Layer 2 of a small transformer language model trained on English Wikipedia (8 layers, counted from 0, width 128).
A neuron adds its activation times its output weights to the MLP's output. To switch it off is to set its activation to zero at one token and run the rest of the model.

Output weights of the MLP neurons that the questions are about. A number n stands for (n - 500) times 0.0023.
n10: 400 693 446 411 474 427 646 473 424 688 591 423 512 481 427 448 696 572 576 534 461 386 457 434 412 482 593 444 423 602 616 411 522 453 512 618 483 427 436 525 520 435 312 572 558 473 518 557 561 410 541 414 614 444 478 508 502 367 393 508 546 460 490 557 477 571 490 605 320 446 507 498 570 512 635 384 518 538 475 329 476 564 554 429 241 644 556 571 572 505 556 589 372 637 459 444 485 464 417 427 490 575 563 372 519 540 385 477 479 480 386 712 571 531 470 563 522 558 567 630 502 518 563 568 456 522 443 353
n24: 411 436 430 618 373 453 514 519 383 662 488 444 461 491 562 440 591 460 440 484 509 475 553 390 506 612 596 536 416 471 511 402 483 473 459 452 500 461 500 554 574 496 570 460 537 435 562 593 600 430 367 522 478 549 535 553 469 444 481 558 502 381 572 560 532 428 492 543 342 522 713 478 526 479 450 523 487 498 584 538 453 531 436 494 422 411 528 566 519 465 467 434 487 538 445 634 524 552 591 582 416 347 389 628 498 485 557 555 519 479 575 350 455 446 449 582 433 553 481 553 458 486 445 610 410 656 537 654
n36: 584 502 520 525 467 453 391 444 385 466 408 477 516 474 574 544 504 484 471 399 494 492 390 463 546 514 485 661 321 538 521 529 498 564 445 580 558 453 566 476 498 577 526 467 567 462 585 498 508 485 498 500 327 596 476 527 459 421 603 583 486 476 532 529 549 510 514 498 457 468 566 548 496 502 530 381 614 535 613 473 473 524 470 367 579 518 479 478 608 519 522 578 579 531 445 564 475 475 761 463 443 540 449 574 486 486 469 590 510 518 438 30 526 543 473 457 572 506 463 542 548 394 559 398 517 444 474 548
n100: 544 426 548 547 498 504 507 439 580 519 473 473 442 419 360 500 561 417 525 449 507 500 469 386 543 489 558 526 497 456 397 568 572 392 556 569 504 444 505 537 561 432 424 513 623 608 586 578 644 552 495 402 487 502 405 538 504 290 422 391 387 625 560 462 449 572 578 440 449 494 553 368 413 480 460 507 513 541 611 652 517 514 430 587 454 525 511 509 478 568 500 436 404 534 500 515 605 413 629 382 469 467 561 679 571 551 483 461 463 570 482 494 491 517 617 411 460 371 361 554 555 492 472 552 407 388 606 699
n142: 429 423 540 618 540 564 502 361 531 464 526 458 594 456 523 588 409 496 542 465 548 478 437 490 443 472 498 675 561 464 489 601 560 457 510 488 510 470 498 638 458 522 646 379 432 467 521 531 359 412 666 465 370 388 564 357 481 492 522 484 490 371 466 368 559 459 577 581 576 598 595 490 527 373 548 460 454 462 624 596 416 510 553 509 488 406 491 458 532 502 472 550 609 555 653 470 475 504 594 404 404 461 438 575 340 459 460 546 491 388 479 386 502 520 458 573 625 507 531 494 582 500 517 454 668 485 517 551
n245: 363 440 587 525 556 454 531 493 464 478 599 512 468 635 624 362 509 464 646 534 512 617 674 549 537 440 560 614 566 607 513 543 448 425 504 444 455 442 517 540 558 430 550 577 449 506 321 507 433 494 336 350 482 512 426 611 518 538 560 524 491 524 475 353 388 502 609 540 438 587 509 491 712 392 443 409 586 477 609 504 578 582 572 596 534 543 408 414 367 475 561 418 543 606 562 414 539 366 490 650 443 443 505 440 647 394 412 518 488 579 481 639 423 439 584 414 460 543 383 526 489 406 466 537 391 374 446 461
n248: 564 537 472 438 568 545 618 492 461 379 536 393 646 533 594 677 405 532 482 549 481 558 598 602 460 596 605 654 557 578 516 308 432 464 570 609 542 540 605 490 368 545 335 581 465 402 427 519 525 452 410 404 637 413 437 630 470 553 387 471 424 472 543 573 379 537 505 617 500 621 421 604 591 363 405 554 608 449 359 442 562 444 364 565 507 648 466 520 376 500 410 498 508 523 540 533 580 485 478 410 379 242 495 352 592 500 548 452 503 523 520 455 465 434 651 493 495 514 361 449 546 632 520 622 495 333 464 500
n254: 626 699 572 378 410 455 554 632 566 484 512 421 580 619 387 662 374 473 523 606 527 378 384 661 578 409 476 533 583 473 375 487 393 559 563 468 579 450 516 462 458 593 536 535 380 486 381 540 445 488 616 453 622 500 447 369 420 576 613 566 557 388 610 485 350 549 422 550 348 595 490 386 448 561 513 544 624 596 551 573 520 568 485 375 586 461 704 560 467 462 533 606 536 343 436 533 525 357 414 526 302 451 414 397 500 548 562 428 508 615 360 583 467 494 372 483 416 424 545 600 512 521 500 512 535 505 622 333
n282: 632 703 556 480 481 468 539 599 460 598 496 629 434 462 589 569 493 410 457 457 475 521 387 423 456 488 443 568 604 436 592 440 442 640 438 458 522 498 534 598 638 541 384 423 473 474 448 663 484 561 485 545 605 470 440 493 518 458 420 531 437 341 551 502 352 527 469 496 564 538 640 413 509 479 448 486 559 691 629 361 584 554 539 443 478 514 560 466 463 453 406 457 458 486 552 459 600 505 309 455 406 495 517 527 404 477 469 441 483 495 440 541 512 632 395 546 712 468 389 384 418 524 609 573 716 465 565 350
n291: 391 431 573 475 613 427 428 525 602 532 570 591 502 540 579 378 419 403 652 502 478 600 578 460 479 457 419 477 382 529 329 595 366 502 529 493 520 470 488 526 588 517 469 531 562 328 542 468 523 374 423 541 484 568 569 464 541 522 353 464 491 582 468 549 455 406 386 585 573 533 509 489 486 370 458 500 467 618 514 454 500 427 389 531 348 498 402 429 437 465 578 450 641 564 688 412 507 372 650 474 587 488 562 325 614 505 710 469 473 552 444 648 686 518 562 467 609 450 500 542 573 578 511 541 444 491 423 507
n325: 435 401 551 617 466 521 484 456 453 436 447 495 550 556 656 472 621 543 397 375 475 441 550 517 477 698 575 373 402 396 555 445 631 545 524 493 516 625 510 406 579 518 531 486 569 575 515 334 367 545 376 577 509 495 569 462 511 561 531 628 480 408 394 408 543 597 514 471 455 453 653 428 564 439 424 354 389 391 448 429 660 524 512 591 570 404 603 542 661 349 452 441 336 603 457 502 491 445 442 645 410 476 623 478 456 650 572 529 592 486 477 375 433 497 541 408 481 470 539 606 507 485 534 518 446 528 570 473
n382: 541 442 447 530 557 520 516 554 521 498 460 544 494 509 474 456 468 445 598 388 455 573 523 576 317 455 542 399 557 547 537 625 575 539 548 580 475 400 601 484 473 376 321 559 486 452 494 398 492 506 437 526 529 572 310 642 518 529 527 544 565 545 479 461 510 597 592 477 434 589 445 533 571 518 453 488 541 358 396 531 494 537 520 483 520 461 606 500 490 444 479 480 492 306 607 426 657 530 655 498 545 422 510 485 446 423 529 538 532 411 492 512 484 479 588 592 508 387 489 524 412 515 462 502 380 536 478 597
n383: 482 498 427 478 504 572 493 531 576 518 535 593 435 593 516 548 519 492 547 301 389 579 487 464 595 564 490 491 540 560 663 449 460 519 510 456 542 560 496 469 566 537 464 555 558 485 482 404 516 447 565 433 420 543 591 575 500 404 533 515 642 515 555 546 574 390 621 502 508 448 492 462 449 479 492 457 445 502 624 462 537 513 442 498 480 489 517 535 371 496 467 555 542 571 492 655 580 496 488 396 540 515 318 540 387 471 389 527 567 566 559 120 463 410 309 512 446 542 422 445 540 543 457 584 432 456 577 435
n478: 365 433 718 523 461 591 504 467 509 552 513 533 508 485 458 490 527 435 411 548 475 530 504 444 500 514 615 521 283 490 561 433 476 569 603 494 460 457 361 486 548 578 392 531 517 469 467 481 473 428 354 502 564 475 482 486 589 508 447 563 460 597 411 551 500 413 530 543 506 474 421 498 523 468 582 611 564 487 496 498 606 435 565 472 333 421 547 533 484 638 494 445 544 544 523 545 373 469 535 548 360 488 502 467 494 516 570 513 564 470 526 445 412 337 599 446 547 445 561 556 680 559 452 508 458 490 520 582

Each question names a token from some text and the token that comes next. It shows the activations a of the neurons there, in the order above. A number n stands for (n - 500) times 0.01.

Then comes g, the gradient of the next token's log-probability with respect to the MLP's output, scaled to length 1. A neuron's effect is roughly proportional to its activation times (output weights . g). A number n stands for (n - 500) times 0.00073.

" on", then "ly"
a: 500 500 664 500 484 500 500 500 499 493 483 500 499 497
g: 386 478 781 705 442 385 402 538 457 149 352 479 438 535 545 578 659 537 390 621 644 502 428 631 263 537 738 482 544 311 588 622 542 553 532 282 453 365 317 506 489 496 578 571 511 431 468 531 255 444 489 436 557 513 591 509 314 718 462 498 498 533 486 198 640 624 390 513 609 736 476 632 514 451 455 732 397 466 534 570 590 550 640 582 413 645 724 395 429 597 469 508 566 417 287 485 543 738 465 575 643 404 646 346 571 438 578 361 398 575 459 644 376 491 532 489 457 456 371 596 320 191 622 325 315 626 604 531
Which neuron, switched off, raises the next token's probability most? n36

" in", then " "
a: 490 499 642 493 491 500 500 499 484 500 487 498 487 483
g: 554 487 630 633 469 389 359 488 528 671 362 543 534 430 506 338 339 487 227 266 327 585 581 682 296 746 388 441 599 707 570 460 469 619 539 663 563 548 546 719 378 576 538 715 610 424 494 694 550 292 519 412 214 557 484 651 620 546 430 570 522 368 479 513 444 492 402 324 610 490 382 363 464 486 354 407 573 403 593 450 634 558 568 519 431 621 379 535 476 368 600 616 715 464 341 593 480 530 424 535 512 265 520 514 398 614 221 676 479 798 451 460 586 557 258 477 420 508 354 846 571 549 492 436 632 489 478 372
Which neuron, switched off, lowers the next token's probability most? n36

"ing", then " p"
a: 494 483 493 500 500 500 500 486 483 497 500 723 500 491
g: 459 472 357 510 501 480 342 307 569 400 500 583 517 432 714 464 507 638 504 562 445 507 346 667 568 502 420 405 485 904 444 566 433 594 629 455 523 475 660 626 607 413 446 489 685 404 344 357 636 560 509 157 425 349 297 594 547 503 465 384 453 509 443 369 385 563 360 509 362 646 627 453 532 470 524 474 589 548 644 563 475 785 534 676 612 426 517 418 593 650 268 389 274 403 458 436 737 437 366 610 501 333 427 320 405 606 365 602 549 482 660 430 725 428 483 411 768 495 574 603 472 609 259 692 739 473 478 378
Which neuron, switched off, lowers the next token's probability most? n382

"ain", then "st"
a: 781 498 500 500 500 494 500 484 498 500 491 484 500 489
g: 554 508 476 396 284 413 578 813 390 509 487 426 487 326 588 517 406 341 651 641 501 502 417 517 587 594 314 351 523 465 278 543 548 544 349 329 583 704 534 400 587 565 229 551 515 528 252 629 643 442 445 550 530 495 774 445 504 321 433 403 495 407 541 555 569 620 762 569 608 387 480 703 593 512 508 695 451 529 377 172 705 622 721 468 530 540 575 433 445 390 440 628 466 478 551 440 389 485 468 383 455 629 300 465 571 246 378 355 553 563 590 645 540 410 491 500 505 695 259 755 614 639 459 372 588 649 392 477
Which neuron, switched off, lowers the next token's probability most? n10

" of", then " w"
a: 500 489 650 500 710 500 499 552 483 499 503 498 484 564
g: 335 528 474 440 675 425 553 517 502 341 567 456 605 476 562 655 615 630 515 404 429 526 386 503 188 570 512 636 528 492 591 497 728 508 272 513 441 327 357 414 367 500 531 444 572 321 489 646 449 329 728 243 525 388 468 580 454 415 585 328 465 424 483 552 772 697 534 639 514 416 615 371 323 423 372 715 581 324 480 612 381 378 603 439 631 574 808 517 498 518 484 644 952 604 560 434 401 383 556 434 564 592 537 557 531 558 468 355 492 362 486 466 379 574 342 394 472 527 666 525 665 374 433 643 458 550 225 632
Which neuron, switched off, lowers the next token's probability most? n142

"k", then "a"
a: 497 499 500 500 493 500 500 500 500 559 488 500 500 500
g: 530 398 440 237 573 595 515 489 597 539 609 581 569 590 545 453 457 663 521 593 645 462 703 483 576 446 524 436 534 486 210 487 430 506 837 529 440 239 514 324 626 309 501 519 580 479 547 629 459 420 464 396 339 562 585 663 423 329 557 452 414 702 394 645 574 470 538 736 462 543 567 719 687 449 462 445 563 708 420 301 609 535 526 730 670 645 342 422 434 237 544 460 542 563 411 480 419 405 500 584 485 272 357 547 561 379 275 772 453 593 605 482 469 494 459 366 169 573 307 513 436 580 551 653 452 329 336 535
Which neuron, switched off, lowers the next token's probability most? n291

"o", then "f"
a: 499 491 500 484 499 486 500 675 500 485 500 495 500 500
g: 518 588 463 482 516 624 371 459 601 461 497 446 404 562 429 484 248 772 386 784 349 619 314 471 494 573 301 329 472 494 603 536 567 531 540 623 573 528 528 361 609 462 550 403 490 312 661 562 621 451 516 572 539 233 618 427 653 314 428 668 398 523 352 501 441 316 567 684 389 513 372 531 401 614 506 780 452 591 453 510 336 449 822 631 649 338 636 626 331 659 466 266 612 479 614 693 667 509 546 548 558 619 398 464 474 475 434 521 607 466 485 610 412 528 312 220 638 407 745 537 435 308 417 308 444 450 559 411
Which neuron, switched off, lowers the next token's probability most? n254

" as", then " c"
a: 500 498 828 533 493 500 499 500 495 500 500 500 496 496
g: 382 342 599 641 616 408 382 629 424 463 650 685 462 673 427 289 500 542 502 527 613 555 523 266 295 488 314 357 522 544 650 666 579 595 298 616 212 581 613 594 519 601 684 405 763 390 638 648 476 572 760 280 499 645 455 393 490 514 465 541 367 874 488 574 593 444 387 440 794 386 410 448 466 324 561 496 442 349 355 396 526 405 584 572 462 527 527 369 453 624 638 531 655 469 543 584 408 387 498 503 531 523 619 395 288 303 443 444 327 448 692 402 537 453 390 396 466 645 410 472 700 547 441 429 455 642 399 579
Which neuron, switched off, lowers the next token's probability most? n36

" on", then " and"
a: 500 500 665 500 517 499 497 500 498 485 508 498 498 497
g: 465 455 627 336 480 359 571 603 576 594 399 403 439 435 538 474 636 582 573 159 444 669 488 625 445 494 687 530 593 369 429 389 447 294 282 557 451 635 516 291 371 391 388 690 264 512 589 253 430 455 700 349 532 524 396 508 338 294 562 501 820 627 546 443 509 675 499 591 531 663 465 426 488 722 495 593 585 364 346 682 776 398 552 667 489 500 384 380 343 484 492 527 442 450 341 597 471 617 525 478 571 497 680 525 508 611 629 246 506 624 564 445 451 467 370 494 495 727 556 236 624 467 525 558 663 652 371 573
Which neuron, switched off, raises the next token's probability most? n36

"ort", then "o"
a: 500 500 496 483 500 485 500 500 806 500 500 495 499 483
g: 319 521 508 542 646 470 530 614 433 269 548 515 633 761 577 493 565 609 704 449 546 342 359 482 337 545 507 766 479 545 460 521 599 424 467 544 620 307 454 724 478 699 364 469 321 532 369 400 578 454 697 481 553 555 545 443 476 227 301 526 549 353 381 397 630 427 349 513 483 543 578 348 694 578 502 738 524 600 495 550 541 508 254 613 468 706 361 401 380 558 353 339 506 422 208 277 534 326 629 468 371 336 484 566 411 706 381 547 517 587 486 608 550 694 486 403 528 386 457 618 549 602 595 594 305 574 803 568
Which neuron, switched off, lowers the next token's probability most? n282

"g", then "ate"
a: 487 483 500 484 500 490 500 490 499 500 500 525 500 500
g: 366 530 650 593 333 454 523 630 186 421 567 354 425 328 463 660 669 565 604 503 667 600 426 243 479 402 355 713 558 481 526 503 277 441 380 611 512 393 650 525 564 561 556 394 487 579 518 648 428 522 495 420 583 538 499 542 373 646 714 629 489 501 461 484 485 553 533 550 658 409 495 452 589 433 534 473 762 397 754 394 529 627 565 573 487 461 561 414 593 360 491 545 598 491 620 349 410 511 409 630 405 511 576 486 322 592 379 310 389 224 557 661 673 608 377 599 594 394 379 227 374 381 768 646 685 133 442 414
Which neuron, switched off, raises the next token's probability most? n382

" I", then "F"
a: 486 497 494 500 494 497 500 500 499 500 579 523 493 497
g: 673 635 667 321 517 249 362 632 700 460 552 308 317 597 303 618 563 608 415 707 480 643 511 460 641 529 429 464 370 436 335 364 622 556 457 534 490 699 556 413 338 404 467 695 496 391 460 512 593 365 536 696 383 532 453 398 519 288 674 806 458 543 425 531 707 588 585 223 374 568 644 594 717 435 558 381 328 427 323 479 718 537 613 391 677 470 586 540 553 299 470 685 508 503 469 288 573 377 366 278 305 578 522 466 402 419 297 536 526 337 648 542 402 517 546 526 522 435 506 512 576 487 586 533 692 488 543 565
Which neuron, switched off, lowers the next token's probability most? n325

"2", then "–"
a: 500 500 500 500 498 498 500 500 496 500 508 570 499 500
g: 662 509 185 596 355 608 716 694 508 598 507 553 514 410 496 404 242 613 479 341 416 606 511 330 506 566 481 365 507 515 443 624 638 608 303 616 258 650 639 564 585 543 566 617 447 450 505 329 713 197 630 413 528 405 591 560 525 522 325 351 252 436 618 391 544 331 558 560 521 430 649 640 499 460 378 652 704 483 381 539 694 440 458 408 687 489 525 520 384 444 597 431 591 386 227 485 608 297 562 571 507 640 355 658 478 451 383 433 310 315 521 400 550 639 700 501 659 523 567 614 371 548 484 693 604 398 386 543
Which neuron, switched off, lowers the next token's probability most? n382

"ot", then "he"
a: 490 605 500 486 500 500 500 496 520 500 500 483 483 489
g: 486 526 517 692 563 335 379 635 455 572 393 529 706 497 451 696 354 698 368 831 437 411 609 576 615 633 257 472 450 424 704 301 410 593 395 556 505 480 436 437 607 464 630 449 441 250 469 245 622 656 407 512 507 555 306 476 453 560 666 537 525 429 358 543 438 261 494 566 536 797 317 414 381 761 356 485 456 345 498 449 390 362 740 346 622 509 449 622 578 517 696 614 567 322 394 539 610 575 459 588 281 626 661 409 463 317 476 445 462 480 770 522 476 418 526 438 603 420 440 523 431 599 686 525 550 389 530 430
Which neuron, switched off, lowers the next token's probability most? n100

" d", then "ur"
a: 500 622 499 487 500 499 500 498 500 491 500 500 497 497
g: 526 614 597 487 502 597 447 434 592 745 397 417 493 534 501 494 437 306 489 341 628 450 605 691 256 476 365 447 535 430 331 549 494 574 407 388 626 378 700 499 391 187 359 491 567 545 482 412 489 31 496 626 457 455 647 386 591 377 547 543 703 644 561 456 463 415 659 233 525 500 187 526 520 533 705 477 579 664 555 590 540 411 421 637 552 333 338 588 648 536 342 448 370 520 446 716 429 432 360 507 571 331 466 520 506 394 620 648 594 835 496 409 580 453 573 644 480 661 633 634 473 540 402 571 458 553 428 607
Which neuron, switched off, lowers the next token's probability most? n24

"e", then ".\n\n"
a: 500 491 493 500 500 500 500 499 499 500 500 690 500 483
g: 474 328 639 398 420 477 732 574 234 602 746 518 638 512 543 388 351 567 539 486 523 690 478 378 387 531 526 250 560 439 462 502 426 683 498 410 413 282 727 519 572 549 583 620 477 157 580 586 391 411 482 358 375 478 608 603 594 499 466 421 301 544 472 348 356 599 550 569 485 236 186 401 457 638 593 474 679 363 251 698 524 551 688 462 518 706 526 437 448 666 406 609 357 615 487 509 481 448 531 524 434 535 561 388 572 580 617 827 340 589 578 538 593 481 486 635 341 421 492 584 553 705 477 459 358 544 364 595
Which neuron, switched off, lowers the next token's probability most? n382

"re", then "e"
a: 500 509 500 490 495 483 500 518 498 500 487 495 500 489
g: 484 653 569 525 462 486 548 506 617 590 575 447 536 558 504 411 286 297 489 769 361 454 577 673 540 692 423 603 473 463 318 395 325 439 367 301 538 533 280 488 257 528 560 348 541 451 564 389 361 449 492 364 521 601 820 619 579 395 536 616 603 287 646 495 463 501 658 779 335 649 530 424 469 640 397 635 645 497 584 458 393 556 563 428 338 486 537 602 478 399 550 353 567 505 530 548 723 588 469 481 382 459 595 461 249 405 340 360 440 402 322 615 645 586 190 446 724 738 589 453 616 705 456 438 441 530 677 399
Which neuron, switched off, lowers the next token's probability most? n254

" le", then "ag"
a: 500 497 498 509 483 498 500 500 499 500 496 494 500 494
g: 341 312 675 931 553 378 548 614 596 540 486 680 343 548 349 621 594 349 486 448 559 642 535 346 443 512 542 551 433 605 306 625 582 429 307 573 506 546 288 570 728 690 628 381 463 286 455 379 503 576 526 542 369 220 529 475 452 576 404 451 464 285 679 536 428 440 473 420 370 412 464 286 658 532 576 417 576 631 533 472 556 543 607 506 622 384 359 561 673 544 432 731 678 527 516 689 412 667 422 489 413 349 493 537 508 445 420 652 394 231 413 618 767 515 521 420 587 551 269 443 390 353 542 598 643 497 435 503
Which neuron, switched off, raises the next token's probability most? n142